Layer 4 of a small transformer language model trained on English Wikipedia (9 layers, counted from 0, width 64).
A neuron's activation on a vector x is GELU(weights . x + bias), where the dot is the dot product.

Input weights of the MLP neurons that the questions are about. A number n stands for (n - 128) times 0.01.
n12 (bias -0.428): 138, 139, 146, 190, 95, 60, 162, 120, 95, 168, 129, 139, 127, 99, 156, 167, 119, 199, 131, 167, 92, 180, 100, 185, 89, 151, 128, 100, 128, 102, 115, 175, 118, 169, 158, 127, 118, 140, 153, 174, 149, 178, 119, 150, 114, 155, 82, 115, 165, 143, 119, 136, 111, 100, 143, 189, 112, 159, 56, 136, 182, 120, 131, 95
n17 (bias -0.275): 149, 59, 180, 122, 172, 109, 109, 171, 158, 110, 122, 185, 131, 76, 84, 123, 141, 139, 107, 127, 145, 160, 164, 106, 130, 96, 107, 126, 130, 148, 139, 58, 165, 126, 119, 117, 64, 122, 44, 178, 111, 93, 110, 105, 207, 133, 130, 193, 154, 130, 110, 79, 122, 198, 155, 164, 65, 183, 129, 174, 74, 132, 74, 130
n21 (bias 0.112): 135, 187, 53, 126, 113, 137, 126, 162, 112, 121, 98, 125, 115, 124, 110, 113, 172, 113, 128, 107, 98, 182, 126, 123, 105, 174, 90, 138, 105, 181, 132, 139, 103, 76, 164, 172, 94, 94, 111, 110, 126, 109, 150, 202, 117, 155, 114, 101, 63, 109, 106, 124, 95, 151, 65, 106, 113, 133, 63, 140, 131, 186, 119, 153
n31 (bias -0.292): 151, 117, 103, 40, 109, 67, 126, 155, 150, 88, 129, 122, 119, 217, 140, 193, 94, 42, 76, 186, 132, 119, 59, 108, 164, 99, 107, 120, 170, 114, 172, 166, 96, 114, 203, 129, 98, 143, 59, 128, 124, 119, 125, 185, 159, 88, 138, 168, 144, 140, 95, 160, 110, 35, 91, 214, 126, 123, 146, 71, 116, 118, 116, 193
n37 (bias -0.096): 109, 168, 188, 115, 144, 63, 154, 123, 118, 138, 190, 156, 131, 96, 129, 102, 103, 137, 123, 109, 138, 105, 99, 108, 156, 110, 93, 110, 161, 121, 103, 104, 122, 104, 156, 179, 87, 121, 102, 130, 112, 90, 153, 121, 177, 161, 119, 146, 126, 140, 122, 140, 185, 194, 138, 121, 171, 105, 166, 188, 124, 129, 149, 145
n43 (bias -0.076): 166, 132, 123, 92, 78, 137, 96, 139, 144, 118, 93, 114, 141, 106, 155, 120, 131, 110, 119, 134, 115, 118, 119, 95, 134, 110, 141, 171, 153, 115, 145, 83, 162, 118, 79, 113, 149, 141, 88, 170, 103, 127, 120, 138, 124, 136, 142, 114, 179, 144, 121, 130, 139, 145, 132, 141, 110, 69, 141, 161, 145, 141, 94, 80
n48 (bias -0.193): 139, 117, 62, 158, 89, 114, 101, 95, 142, 128, 164, 149, 170, 157, 119, 188, 91, 129, 134, 121, 199, 156, 158, 199, 78, 145, 86, 135, 144, 106, 85, 109, 119, 128, 171, 118, 109, 125, 78, 199, 181, 100, 154, 82, 105, 117, 73, 135, 116, 166, 97, 107, 111, 117, 100, 107, 89, 142, 144, 93, 107, 93, 151, 128
n80 (bias -0.121): 158, 149, 127, 83, 143, 184, 123, 118, 134, 158, 147, 139, 114, 151, 21, 37, 122, 114, 113, 129, 178, 119, 88, 188, 139, 140, 70, 115, 152, 155, 145, 156, 170, 124, 115, 140, 150, 122, 79, 177, 109, 65, 159, 135, 167, 112, 80, 93, 102, 156, 144, 144, 132, 149, 110, 88, 149, 138, 37, 136, 160, 138, 186, 132
n81 (bias -0.146): 109, 106, 71, 70, 136, 53, 121, 108, 201, 141, 175, 125, 145, 130, 117, 132, 121, 124, 138, 141, 124, 132, 164, 115, 99, 127, 178, 157, 45, 112, 119, 112, 134, 130, 187, 151, 122, 67, 139, 110, 151, 104, 88, 184, 183, 101, 157, 103, 135, 104, 59, 35, 80, 158, 80, 151, 177, 111, 212, 116, 152, 216, 133, 112
n112 (bias -0.338): 93, 165, 143, 29, 107, 191, 104, 161, 91, 170, 169, 106, 153, 160, 116, 112, 109, 87, 134, 135, 119, 138, 135, 76, 135, 152, 154, 181, 120, 106, 127, 98, 149, 124, 167, 254, 122, 144, 89, 108, 168, 133, 125, 94, 57, 205, 201, 88, 126, 114, 125, 205, 169, 189, 121, 148, 140, 135, 98, 173, 92, 108, 141, 132
n115 (bias -0.087): 184, 125, 158, 218, 122, 159, 127, 154, 62, 140, 149, 174, 118, 136, 129, 98, 100, 145, 152, 134, 83, 134, 136, 142, 173, 118, 69, 115, 144, 114, 164, 146, 109, 101, 160, 127, 112, 110, 100, 106, 165, 115, 138, 158, 106, 139, 58, 33, 85, 121, 85, 96, 112, 114, 114, 166, 114, 133, 148, 89, 91, 123, 108, 140
n122 (bias -0.093): 141, 194, 161, 68, 116, 106, 153, 135, 140, 141, 96, 137, 120, 137, 173, 66, 101, 131, 132, 125, 105, 138, 113, 142, 162, 151, 106, 124, 188, 149, 76, 102, 84, 79, 95, 157, 127, 124, 87, 107, 147, 144, 137, 125, 157, 206, 88, 107, 137, 129, 79, 155, 130, 131, 213, 159, 71, 111, 111, 177, 143, 87, 113, 136
n135 (bias 0.046): 120, 135, 151, 189, 97, 114, 79, 79, 136, 104, 129, 136, 142, 144, 130, 115, 139, 95, 141, 84, 79, 136, 145, 133, 136, 93, 187, 157, 160, 67, 102, 144, 156, 120, 143, 142, 152, 122, 104, 138, 144, 128, 157, 113, 95, 167, 105, 53, 94, 161, 103, 160, 98, 185, 131, 148, 66, 118, 102, 159, 158, 168, 123, 96
n137 (bias -0.177): 75, 74, 142, 136, 159, 151, 135, 188, 42, 146, 161, 146, 169, 171, 54, 87, 92, 139, 114, 199, 142, 152, 156, 104, 90, 117, 135, 119, 112, 77, 70, 85, 141, 129, 176, 87, 176, 120, 132, 96, 80, 163, 118, 151, 94, 110, 104, 94, 187, 82, 115, 145, 136, 158, 138, 150, 113, 140, 133, 110, 159, 124, 117, 81
n149 (bias -0.192): 120, 145, 119, 117, 108, 118, 112, 98, 132, 126, 178, 117, 125, 136, 115, 148, 129, 101, 145, 130, 152, 110, 100, 99, 173, 106, 140, 151, 174, 72, 180, 128, 127, 183, 129, 108, 171, 133, 91, 147, 125, 155, 113, 162, 151, 156, 133, 110, 126, 172, 139, 116, 130, 131, 148, 106, 112, 107, 129, 69, 122, 133, 118, 140
n153 (bias -0.311): 141, 201, 190, 115, 129, 122, 142, 145, 139, 184, 94, 115, 59, 84, 143, 155, 154, 164, 102, 169, 116, 127, 145, 79, 174, 74, 139, 81, 139, 143, 98, 85, 96, 158, 151, 103, 206, 90, 104, 164, 149, 120, 128, 149, 104, 144, 49, 91, 125, 109, 180, 91, 117, 111, 191, 131, 135, 116, 68, 171, 161, 104, 137, 188
n168 (bias -0.407): 100, 223, 134, 76, 83, 126, 126, 52, 126, 153, 112, 139, 104, 127, 166, 70, 108, 122, 138, 155, 170, 110, 146, 82, 179, 95, 125, 141, 100, 95, 166, 100, 180, 135, 126, 81, 154, 139, 93, 147, 166, 152, 193, 149, 116, 95, 108, 116, 116, 125, 214, 140, 136, 109, 114, 167, 147, 158, 70, 93, 185, 91, 158, 82
n172 (bias -0.361): 135, 135, 115, 139, 140, 122, 143, 143, 122, 137, 106, 109, 180, 120, 137, 137, 96, 168, 112, 174, 171, 105, 64, 131, 102, 121, 150, 122, 155, 177, 112, 175, 168, 104, 110, 112, 91, 141, 74, 143, 152, 133, 190, 45, 117, 174, 86, 111, 132, 127, 101, 191, 98, 154, 142, 164, 120, 78, 104, 149, 164, 193, 158, 110
n185 (bias 0.008): 161, 135, 194, 123, 138, 240, 145, 119, 96, 80, 76, 121, 124, 113, 150, 118, 96, 116, 87, 133, 76, 36, 151, 118, 152, 157, 110, 188, 49, 56, 99, 118, 181, 91, 109, 138, 133, 155, 122, 141, 159, 103, 173, 129, 169, 121, 82, 96, 181, 175, 152, 92, 133, 136, 157, 125, 148, 135, 92, 170, 117, 126, 95, 152
n202 (bias -0.260): 134, 85, 99, 103, 127, 111, 138, 156, 91, 52, 102, 107, 231, 139, 56, 122, 81, 104, 95, 150, 89, 136, 85, 102, 188, 101, 158, 88, 111, 119, 101, 79, 150, 138, 110, 113, 75, 119, 122, 133, 139, 172, 183, 99, 201, 137, 175, 151, 142, 111, 109, 133, 160, 101, 175, 157, 204, 122, 147, 97, 161, 157, 103, 157
n205 (bias -0.365): 172, 90, 162, 92, 151, 184, 93, 120, 88, 150, 119, 86, 100, 111, 155, 158, 97, 95, 93, 82, 106, 163, 92, 136, 96, 142, 155, 194, 98, 92, 145, 165, 113, 194, 149, 52, 94, 132, 131, 125, 155, 52, 131, 137, 184, 138, 135, 166, 142, 163, 155, 136, 92, 140, 76, 162, 138, 97, 80, 156, 179, 135, 115, 139
n216 (bias -0.204): 131, 144, 132, 115, 50, 128, 108, 92, 110, 96, 158, 123, 146, 130, 105, 87, 172, 64, 106, 154, 149, 127, 199, 176, 189, 127, 93, 133, 113, 151, 157, 131, 132, 169, 105, 122, 99, 71, 65, 166, 148, 159, 119, 145, 107, 100, 148, 129, 124, 134, 125, 150, 58, 127, 137, 144, 82, 152, 159, 124, 171, 144, 141, 92
n243 (bias 0.180): 189, 145, 98, 121, 134, 99, 112, 143, 92, 126, 126, 49, 121, 97, 59, 181, 98, 88, 117, 133, 111, 145, 111, 104, 72, 190, 89, 106, 73, 104, 118, 112, 132, 93, 140, 157, 210, 133, 126, 138, 190, 103, 95, 119, 97, 92, 101, 136, 161, 207, 134, 98, 72, 126, 99, 75, 121, 103, 186, 131, 192, 146, 115, 108
n249 (bias -0.254): 126, 119, 176, 135, 65, 128, 111, 121, 132, 87, 149, 132, 121, 163, 130, 145, 85, 150, 94, 130, 175, 151, 181, 131, 123, 140, 118, 111, 86, 130, 86, 122, 138, 108, 144, 134, 147, 135, 101, 122, 143, 165, 169, 156, 88, 91, 124, 142, 132, 101, 117, 109, 137, 165, 105, 171, 116, 155, 119, 163, 101, 135, 102, 110
n253 (bias -0.459): 150, 56, 155, 130, 168, 144, 127, 163, 64, 116, 123, 117, 139, 140, 167, 117, 119, 163, 114, 166, 136, 154, 132, 137, 67, 120, 78, 203, 99, 95, 97, 230, 85, 101, 151, 120, 193, 157, 150, 73, 125, 112, 126, 122, 206, 131, 156, 132, 209, 97, 152, 132, 80, 75, 153, 129, 40, 86, 111, 195, 132, 172, 135, 135

Each question shows a token from some text and the vector x that enters the MLP there. A number n stands for (n - 128) times 0.027.

" water": 122, 138, 125, 108, 130, 126, 126, 100, 184, 98, 137, 149, 95, 75, 132, 154, 154, 95, 145, 129, 155, 112, 125, 153, 147, 115, 167, 121, 113, 184, 114, 158, 116, 104, 122, 98, 150, 170, 127, 107, 141, 65, 117, 100, 121, 140, 133, 139, 98, 114, 147, 174, 179, 140, 100, 170, 135, 115, 128, 81, 125, 118, 102, 123
Which neuron fires most, and how strongly? n31, at about 1.1

"ck": 112, 156, 148, 156, 92, 130, 161, 121, 124, 111, 127, 166, 116, 114, 117, 199, 149, 135, 97, 86, 95, 143, 118, 111, 128, 181, 146, 110, 136, 193, 151, 152, 104, 96, 120, 115, 195, 150, 160, 116, 125, 99, 111, 126, 96, 148, 159, 145, 102, 131, 156, 105, 189, 113, 114, 99, 93, 140, 101, 57, 129, 103, 105, 107
The neuron with the highest activation: n21

" |": 114, 103, 167, 136, 63, 146, 113, 132, 128, 140, 146, 157, 114, 73, 128, 125, 142, 130, 109, 164, 137, 108, 124, 158, 122, 112, 111, 146, 180, 118, 146, 149, 112, 137, 120, 139, 149, 122, 197, 92, 139, 98, 152, 108, 78, 75, 147, 132, 112, 135, 112, 115, 153, 140, 187, 144, 119, 126, 137, 63, 116, 112, 119, 123
Which neuron fires most, and how strongly? n115, at about 2

" cult": 134, 160, 142, 105, 121, 140, 184, 118, 175, 106, 84, 174, 120, 100, 127, 121, 160, 129, 125, 140, 156, 119, 160, 167, 126, 113, 139, 146, 116, 126, 141, 140, 73, 128, 82, 119, 87, 130, 155, 167, 126, 125, 110, 125, 73, 92, 145, 104, 126, 143, 155, 203, 153, 141, 79, 159, 149, 100, 119, 66, 101, 112, 117, 108
The neuron with the highest activation: n168

"|": 110, 98, 151, 123, 117, 124, 132, 124, 150, 132, 140, 171, 135, 82, 135, 155, 116, 118, 94, 201, 96, 115, 109, 121, 173, 130, 114, 116, 145, 106, 144, 155, 130, 146, 106, 148, 143, 144, 184, 90, 112, 118, 174, 90, 103, 101, 150, 135, 105, 133, 130, 115, 175, 123, 170, 141, 127, 62, 141, 86, 101, 137, 89, 133
Which three neurons fire most, strongest first? n202, n31, n149

"U": 130, 153, 131, 79, 115, 137, 146, 143, 132, 118, 138, 95, 108, 111, 102, 116, 142, 169, 84, 120, 149, 96, 150, 145, 128, 174, 134, 119, 172, 159, 172, 188, 117, 89, 131, 81, 160, 115, 185, 113, 119, 82, 125, 105, 97, 167, 125, 136, 85, 208, 116, 148, 108, 130, 143, 144, 74, 122, 101, 115, 101, 114, 132, 134
The neuron with the highest activation: n80

"y": 154, 126, 128, 143, 140, 96, 176, 107, 159, 169, 151, 194, 107, 108, 110, 154, 146, 164, 132, 139, 84, 101, 113, 138, 98, 86, 139, 98, 128, 162, 150, 149, 114, 103, 89, 123, 152, 153, 155, 136, 125, 63, 96, 127, 147, 127, 186, 118, 96, 155, 133, 120, 123, 135, 101, 146, 93, 99, 146, 94, 98, 92, 106, 139
The neuron with the highest activation: n17

"After": 140, 121, 130, 132, 96, 129, 145, 110, 156, 89, 137, 93, 153, 76, 168, 156, 141, 159, 90, 132, 177, 89, 97, 144, 152, 138, 138, 126, 102, 169, 91, 137, 95, 132, 163, 131, 121, 142, 178, 119, 77, 110, 124, 101, 107, 130, 151, 160, 103, 87, 175, 148, 151, 124, 169, 134, 148, 79, 113, 86, 120, 110, 145, 128
The neuron with the highest activation: n172

"f": 127, 86, 100, 116, 146, 146, 149, 114, 169, 109, 120, 120, 127, 147, 119, 115, 117, 151, 72, 84, 107, 81, 95, 115, 141, 176, 132, 159, 201, 151, 134, 115, 102, 109, 87, 149, 150, 175, 189, 93, 120, 143, 110, 152, 18, 108, 208, 162, 115, 136, 157, 162, 187, 108, 124, 133, 132, 157, 143, 97, 72, 117, 104, 118
The neuron with the highest activation: n112

"ug": 129, 90, 140, 136, 108, 92, 150, 114, 112, 133, 103, 157, 122, 110, 134, 134, 145, 166, 115, 143, 147, 76, 169, 118, 110, 175, 140, 162, 143, 156, 99, 144, 58, 119, 101, 94, 150, 163, 139, 117, 131, 100, 85, 128, 44, 125, 169, 133, 162, 182, 121, 110, 159, 164, 102, 151, 122, 140, 82, 132, 159, 115, 93, 111
The neuron with the highest activation: n12

" 7": 112, 83, 197, 151, 116, 138, 123, 108, 150, 104, 114, 157, 126, 126, 83, 155, 135, 120, 79, 89, 124, 102, 121, 161, 122, 142, 148, 102, 149, 155, 148, 143, 114, 113, 122, 131, 174, 136, 168, 112, 169, 110, 134, 83, 60, 174, 167, 100, 74, 125, 134, 122, 191, 116, 191, 181, 89, 101, 130, 111, 87, 106, 122, 112
The neuron with the highest activation: n135

":": 117, 104, 177, 137, 117, 177, 119, 102, 172, 148, 138, 156, 144, 113, 101, 105, 151, 143, 105, 164, 167, 150, 107, 102, 136, 147, 130, 104, 132, 148, 100, 131, 95, 105, 94, 154, 154, 156, 165, 133, 124, 63, 130, 103, 114, 92, 117, 146, 54, 123, 109, 123, 183, 142, 185, 138, 103, 126, 99, 94, 98, 126, 124, 107
The neuron with the highest activation: n80

"u": 123, 155, 167, 145, 91, 156, 151, 89, 145, 116, 141, 173, 123, 134, 90, 167, 111, 172, 100, 137, 135, 107, 173, 138, 100, 176, 150, 107, 147, 142, 130, 123, 78, 134, 100, 112, 233, 149, 166, 74, 87, 95, 112, 131, 79, 134, 126, 93, 106, 138, 102, 154, 145, 123, 117, 121, 118, 141, 131, 69, 120, 110, 110, 125
Which neuron fires most, and how strongly? n137, at about 2.5

" 0": 137, 88, 173, 151, 144, 164, 138, 104, 169, 121, 108, 148, 125, 120, 92, 157, 116, 120, 65, 147, 156, 106, 111, 176, 126, 135, 156, 111, 166, 115, 145, 156, 103, 122, 97, 102, 179, 105, 184, 101, 149, 127, 118, 97, 77, 154, 143, 101, 71, 119, 124, 111, 168, 135, 191, 160, 97, 137, 129, 101, 118, 92, 106, 92
The neuron with the highest activation: n135

"\n": 141, 113, 170, 150, 134, 103, 150, 129, 163, 125, 172, 137, 126, 82, 141, 102, 124, 115, 90, 152, 130, 113, 123, 130, 153, 142, 175, 103, 89, 114, 127, 155, 133, 111, 113, 124, 142, 134, 180, 120, 111, 92, 137, 123, 111, 132, 126, 126, 122, 146, 121, 148, 131, 148, 196, 125, 108, 139, 116, 87, 101, 121, 54, 112
Which neuron fires most, and how strongly? n185, at about 2.1

" the": 137, 108, 134, 120, 146, 130, 144, 134, 146, 100, 117, 182, 141, 40, 152, 140, 113, 129, 122, 164, 138, 119, 130, 128, 118, 127, 146, 119, 120, 160, 129, 109, 97, 117, 127, 138, 120, 138, 160, 128, 122, 105, 145, 118, 110, 151, 119, 138, 120, 142, 155, 117, 139, 126, 158, 133, 118, 119, 120, 101, 115, 126, 87, 141
Which neuron fires most, and how strongly? n17, at about 2.7

"re": 145, 157, 108, 107, 123, 163, 136, 108, 156, 113, 136, 95, 90, 145, 101, 165, 126, 157, 125, 145, 105, 164, 108, 141, 121, 149, 151, 186, 93, 173, 161, 111, 124, 121, 100, 87, 173, 152, 203, 130, 121, 104, 86, 89, 34, 144, 185, 130, 138, 175, 136, 104, 178, 101, 129, 126, 164, 117, 78, 74, 98, 91, 122, 94
The two highest activations, in order: n243, n112

".": 138, 120, 142, 129, 76, 98, 153, 169, 173, 128, 171, 143, 141, 72, 88, 134, 153, 134, 86, 142, 121, 123, 136, 114, 128, 146, 164, 116, 74, 115, 106, 141, 143, 106, 110, 130, 115, 126, 146, 117, 108, 121, 116, 136, 133, 95, 146, 137, 111, 131, 122, 176, 136, 165, 158, 140, 140, 111, 112, 120, 134, 157, 92, 118
Which three neurons fire most, strongest first? n81, n202, n17

"le": 143, 140, 108, 134, 104, 133, 147, 81, 153, 130, 119, 151, 107, 121, 103, 144, 136, 134, 140, 100, 120, 128, 112, 116, 98, 136, 138, 106, 148, 204, 123, 145, 90, 90, 142, 159, 237, 128, 204, 106, 126, 112, 111, 75, 79, 138, 147, 157, 142, 177, 134, 136, 155, 117, 142, 161, 102, 90, 88, 94, 110, 86, 89, 129
The neuron with the highest activation: n243

"ent": 139, 153, 141, 142, 154, 135, 183, 100, 151, 132, 171, 158, 89, 95, 116, 107, 156, 118, 116, 107, 153, 129, 165, 112, 91, 99, 157, 142, 186, 165, 122, 114, 80, 114, 70, 138, 160, 147, 135, 165, 132, 123, 161, 116, 85, 119, 157, 111, 81, 111, 97, 111, 171, 117, 109, 180, 133, 116, 139, 77, 113, 98, 99, 96
Which three neurons fire most, strongest first? n115, n168, n122

"roll": 165, 114, 144, 111, 86, 146, 169, 84, 159, 128, 142, 160, 108, 86, 120, 132, 155, 121, 127, 133, 147, 60, 121, 118, 148, 137, 154, 91, 160, 179, 139, 181, 83, 127, 117, 115, 146, 149, 146, 151, 155, 85, 146, 140, 115, 161, 140, 119, 111, 116, 111, 91, 187, 147, 102, 140, 112, 84, 109, 46, 120, 135, 105, 110
The neuron with the highest activation: n149

"d": 122, 115, 152, 127, 87, 108, 177, 109, 135, 127, 122, 170, 89, 119, 103, 153, 135, 147, 81, 98, 101, 83, 130, 143, 89, 175, 120, 106, 181, 145, 118, 155, 124, 138, 120, 133, 233, 182, 169, 128, 100, 140, 134, 167, 53, 139, 120, 125, 124, 102, 150, 130, 181, 108, 114, 114, 95, 111, 112, 111, 109, 119, 109, 115
The neuron with the highest activation: n12

" much": 140, 84, 102, 161, 135, 129, 148, 82, 166, 135, 140, 126, 114, 73, 125, 116, 147, 127, 120, 117, 132, 87, 157, 143, 127, 98, 123, 120, 138, 153, 128, 113, 124, 111, 145, 128, 79, 145, 191, 118, 132, 41, 138, 114, 117, 153, 158, 138, 105, 135, 180, 200, 160, 131, 111, 150, 133, 125, 98, 145, 102, 152, 112, 124
Which three neurons fire most, strongest first? n37, n205, n17

" pl": 112, 136, 144, 115, 82, 146, 160, 107, 190, 123, 109, 135, 115, 116, 163, 110, 152, 128, 74, 109, 119, 108, 97, 139, 118, 115, 160, 166, 130, 140, 152, 103, 122, 136, 83, 113, 160, 133, 138, 114, 158, 115, 157, 153, 120, 106, 136, 145, 88, 132, 140, 152, 148, 173, 79, 170, 185, 124, 93, 50, 131, 161, 97, 108
The neuron with the highest activation: n168

" T": 77, 100, 184, 130, 124, 120, 134, 124, 174, 113, 104, 157, 132, 111, 149, 109, 126, 132, 68, 156, 141, 87, 81, 131, 127, 139, 131, 148, 157, 163, 156, 128, 157, 101, 116, 148, 201, 152, 208, 95, 143, 105, 81, 124, 105, 125, 104, 108, 101, 164, 118, 128, 124, 127, 123, 160, 111, 129, 152, 85, 119, 103, 128, 123
Which three neurons fire most, strongest first? n185, n122, n31

"8.": 137, 108, 152, 152, 77, 107, 147, 166, 170, 123, 156, 147, 134, 73, 91, 132, 152, 138, 78, 139, 129, 124, 136, 116, 128, 146, 174, 111, 84, 126, 93, 136, 141, 96, 112, 129, 116, 111, 143, 108, 105, 112, 132, 147, 148, 92, 158, 151, 107, 116, 120, 170, 135, 162, 155, 150, 139, 95, 126, 116, 120, 163, 101, 116
The neuron with the highest activation: n81

"s.": 128, 135, 143, 127, 72, 112, 153, 164, 165, 128, 170, 147, 132, 68, 89, 136, 164, 132, 88, 135, 121, 109, 145, 114, 134, 157, 170, 118, 80, 114, 108, 142, 132, 103, 106, 131, 120, 126, 150, 121, 102, 126, 113, 144, 109, 103, 139, 141, 112, 134, 134, 173, 143, 166, 155, 138, 131, 105, 111, 111, 133, 146, 94, 120
The neuron with the highest activation: n249

"ies,": 160, 108, 135, 140, 145, 141, 182, 127, 140, 139, 109, 140, 113, 70, 110, 129, 164, 162, 99, 144, 146, 132, 110, 164, 100, 108, 120, 107, 98, 170, 114, 140, 127, 133, 115, 115, 114, 144, 140, 109, 81, 69, 144, 122, 126, 142, 167, 158, 123, 109, 110, 148, 120, 156, 157, 99, 105, 108, 107, 81, 123, 158, 114, 135
Which neuron fires most, and how strongly? n17, at about 2.8

" requ": 136, 79, 133, 111, 123, 144, 204, 104, 189, 122, 68, 84, 135, 131, 148, 118, 129, 123, 78, 112, 145, 94, 160, 154, 116, 173, 142, 155, 145, 110, 122, 121, 107, 129, 114, 103, 72, 154, 191, 85, 125, 102, 176, 154, 113, 108, 113, 140, 128, 124, 207, 156, 146, 87, 145, 152, 151, 81, 109, 97, 141, 128, 95, 132
The two highest activations, in order: n185, n205

" S": 76, 99, 157, 113, 145, 156, 167, 117, 157, 95, 117, 164, 142, 119, 162, 98, 154, 141, 62, 127, 148, 135, 79, 154, 111, 144, 146, 121, 148, 148, 126, 127, 130, 104, 123, 140, 230, 126, 174, 110, 133, 102, 81, 90, 107, 155, 134, 133, 106, 132, 101, 129, 150, 140, 144, 157, 89, 106, 127, 82, 130, 105, 104, 145
Which three neurons fire most, strongest first? n122, n253, n137

"S": 119, 144, 136, 110, 117, 113, 169, 152, 129, 123, 120, 150, 63, 86, 96, 154, 174, 140, 113, 115, 111, 118, 132, 179, 131, 157, 139, 131, 147, 150, 161, 181, 83, 77, 116, 127, 185, 125, 144, 135, 128, 71, 109, 145, 92, 169, 138, 134, 90, 141, 114, 139, 140, 112, 124, 131, 79, 145, 118, 99, 132, 128, 116, 129
The neuron with the highest activation: n21

" Com": 138, 108, 128, 132, 98, 128, 186, 125, 169, 151, 100, 118, 107, 115, 166, 134, 154, 122, 98, 116, 144, 107, 122, 142, 150, 145, 148, 122, 98, 158, 149, 133, 98, 138, 104, 112, 176, 129, 161, 99, 144, 80, 94, 82, 112, 187, 118, 162, 116, 177, 143, 105, 181, 138, 78, 141, 133, 102, 118, 35, 117, 114, 121, 155
Which neuron fires most, and how strongly? n205, at about 1.3

" later": 151, 122, 123, 152, 118, 136, 165, 141, 158, 123, 170, 115, 139, 75, 126, 157, 140, 146, 76, 144, 154, 62, 146, 167, 101, 155, 154, 98, 154, 183, 135, 139, 79, 92, 155, 115, 95, 126, 126, 115, 106, 90, 148, 121, 121, 126, 187, 124, 76, 105, 167, 142, 156, 122, 110, 159, 144, 121, 132, 77, 93, 94, 129, 113
The neuron with the highest activation: n31

" (H": 84, 103, 175, 115, 106, 95, 129, 152, 159, 138, 112, 166, 102, 112, 156, 136, 147, 168, 69, 118, 140, 102, 136, 165, 132, 159, 121, 115, 132, 165, 146, 131, 149, 121, 114, 130, 154, 116, 176, 143, 111, 91, 102, 112, 107, 160, 145, 111, 63, 99, 143, 129, 131, 160, 124, 152, 135, 142, 105, 79, 114, 156, 74, 135
Which neuron fires most, and how strongly? n17, at about 1.2

" on": 120, 120, 146, 139, 111, 106, 151, 113, 167, 96, 141, 121, 155, 52, 121, 133, 148, 157, 113, 141, 138, 141, 139, 131, 161, 144, 175, 119, 115, 167, 117, 111, 129, 128, 146, 134, 102, 166, 170, 127, 126, 91, 124, 109, 96, 143, 130, 128, 120, 112, 133, 124, 158, 148, 161, 137, 146, 97, 100, 73, 93, 84, 109, 133
The neuron with the highest activation: n202

"z": 105, 131, 146, 126, 89, 121, 139, 87, 137, 110, 167, 168, 117, 132, 131, 129, 167, 166, 126, 131, 164, 75, 129, 175, 122, 155, 123, 87, 173, 141, 108, 143, 69, 143, 94, 128, 232, 156, 155, 118, 111, 144, 136, 151, 53, 147, 138, 116, 113, 125, 130, 121, 145, 111, 127, 110, 80, 144, 114, 73, 83, 112, 100, 109
Which neuron fires most, and how strongly? n149, at about 2.6

" Sh": 109, 132, 197, 137, 120, 143, 120, 133, 162, 111, 121, 144, 121, 111, 160, 106, 161, 150, 84, 148, 119, 83, 113, 105, 97, 154, 108, 135, 168, 166, 101, 126, 143, 115, 128, 144, 201, 159, 178, 108, 110, 109, 62, 120, 73, 140, 156, 132, 107, 138, 148, 145, 146, 136, 111, 152, 85, 111, 81, 82, 103, 146, 101, 124
Which neuron fires most, and how strongly? n112, at about 1.3

" Moh": 106, 125, 131, 125, 110, 147, 126, 116, 146, 120, 117, 145, 130, 133, 164, 80, 131, 154, 62, 149, 143, 68, 100, 134, 95, 172, 146, 85, 155, 130, 155, 157, 143, 175, 127, 100, 173, 171, 119, 121, 142, 141, 71, 88, 84, 136, 166, 130, 78, 161, 141, 154, 166, 145, 125, 143, 78, 122, 105, 93, 91, 146, 90, 146
Which three neurons fire most, strongest first? n149, n172, n112

"nd": 116, 113, 153, 155, 107, 148, 146, 106, 139, 148, 114, 184, 109, 100, 143, 127, 128, 153, 88, 87, 127, 125, 161, 126, 99, 131, 139, 83, 118, 188, 133, 162, 96, 108, 142, 136, 203, 126, 160, 130, 119, 157, 92, 163, 29, 86, 174, 141, 115, 150, 149, 118, 145, 123, 116, 125, 112, 115, 145, 93, 101, 103, 121, 89
The two highest activations, in order: n249, n243

"ber": 132, 132, 162, 139, 95, 100, 124, 94, 146, 115, 168, 161, 87, 109, 126, 154, 148, 124, 77, 116, 124, 114, 175, 140, 161, 138, 177, 107, 133, 181, 94, 133, 88, 147, 129, 105, 209, 166, 124, 112, 121, 120, 119, 93, 83, 140, 177, 138, 130, 160, 121, 160, 155, 88, 113, 131, 109, 99, 150, 78, 99, 80, 128, 92
Which neuron fires most, and how strongly? n249, at about 1.5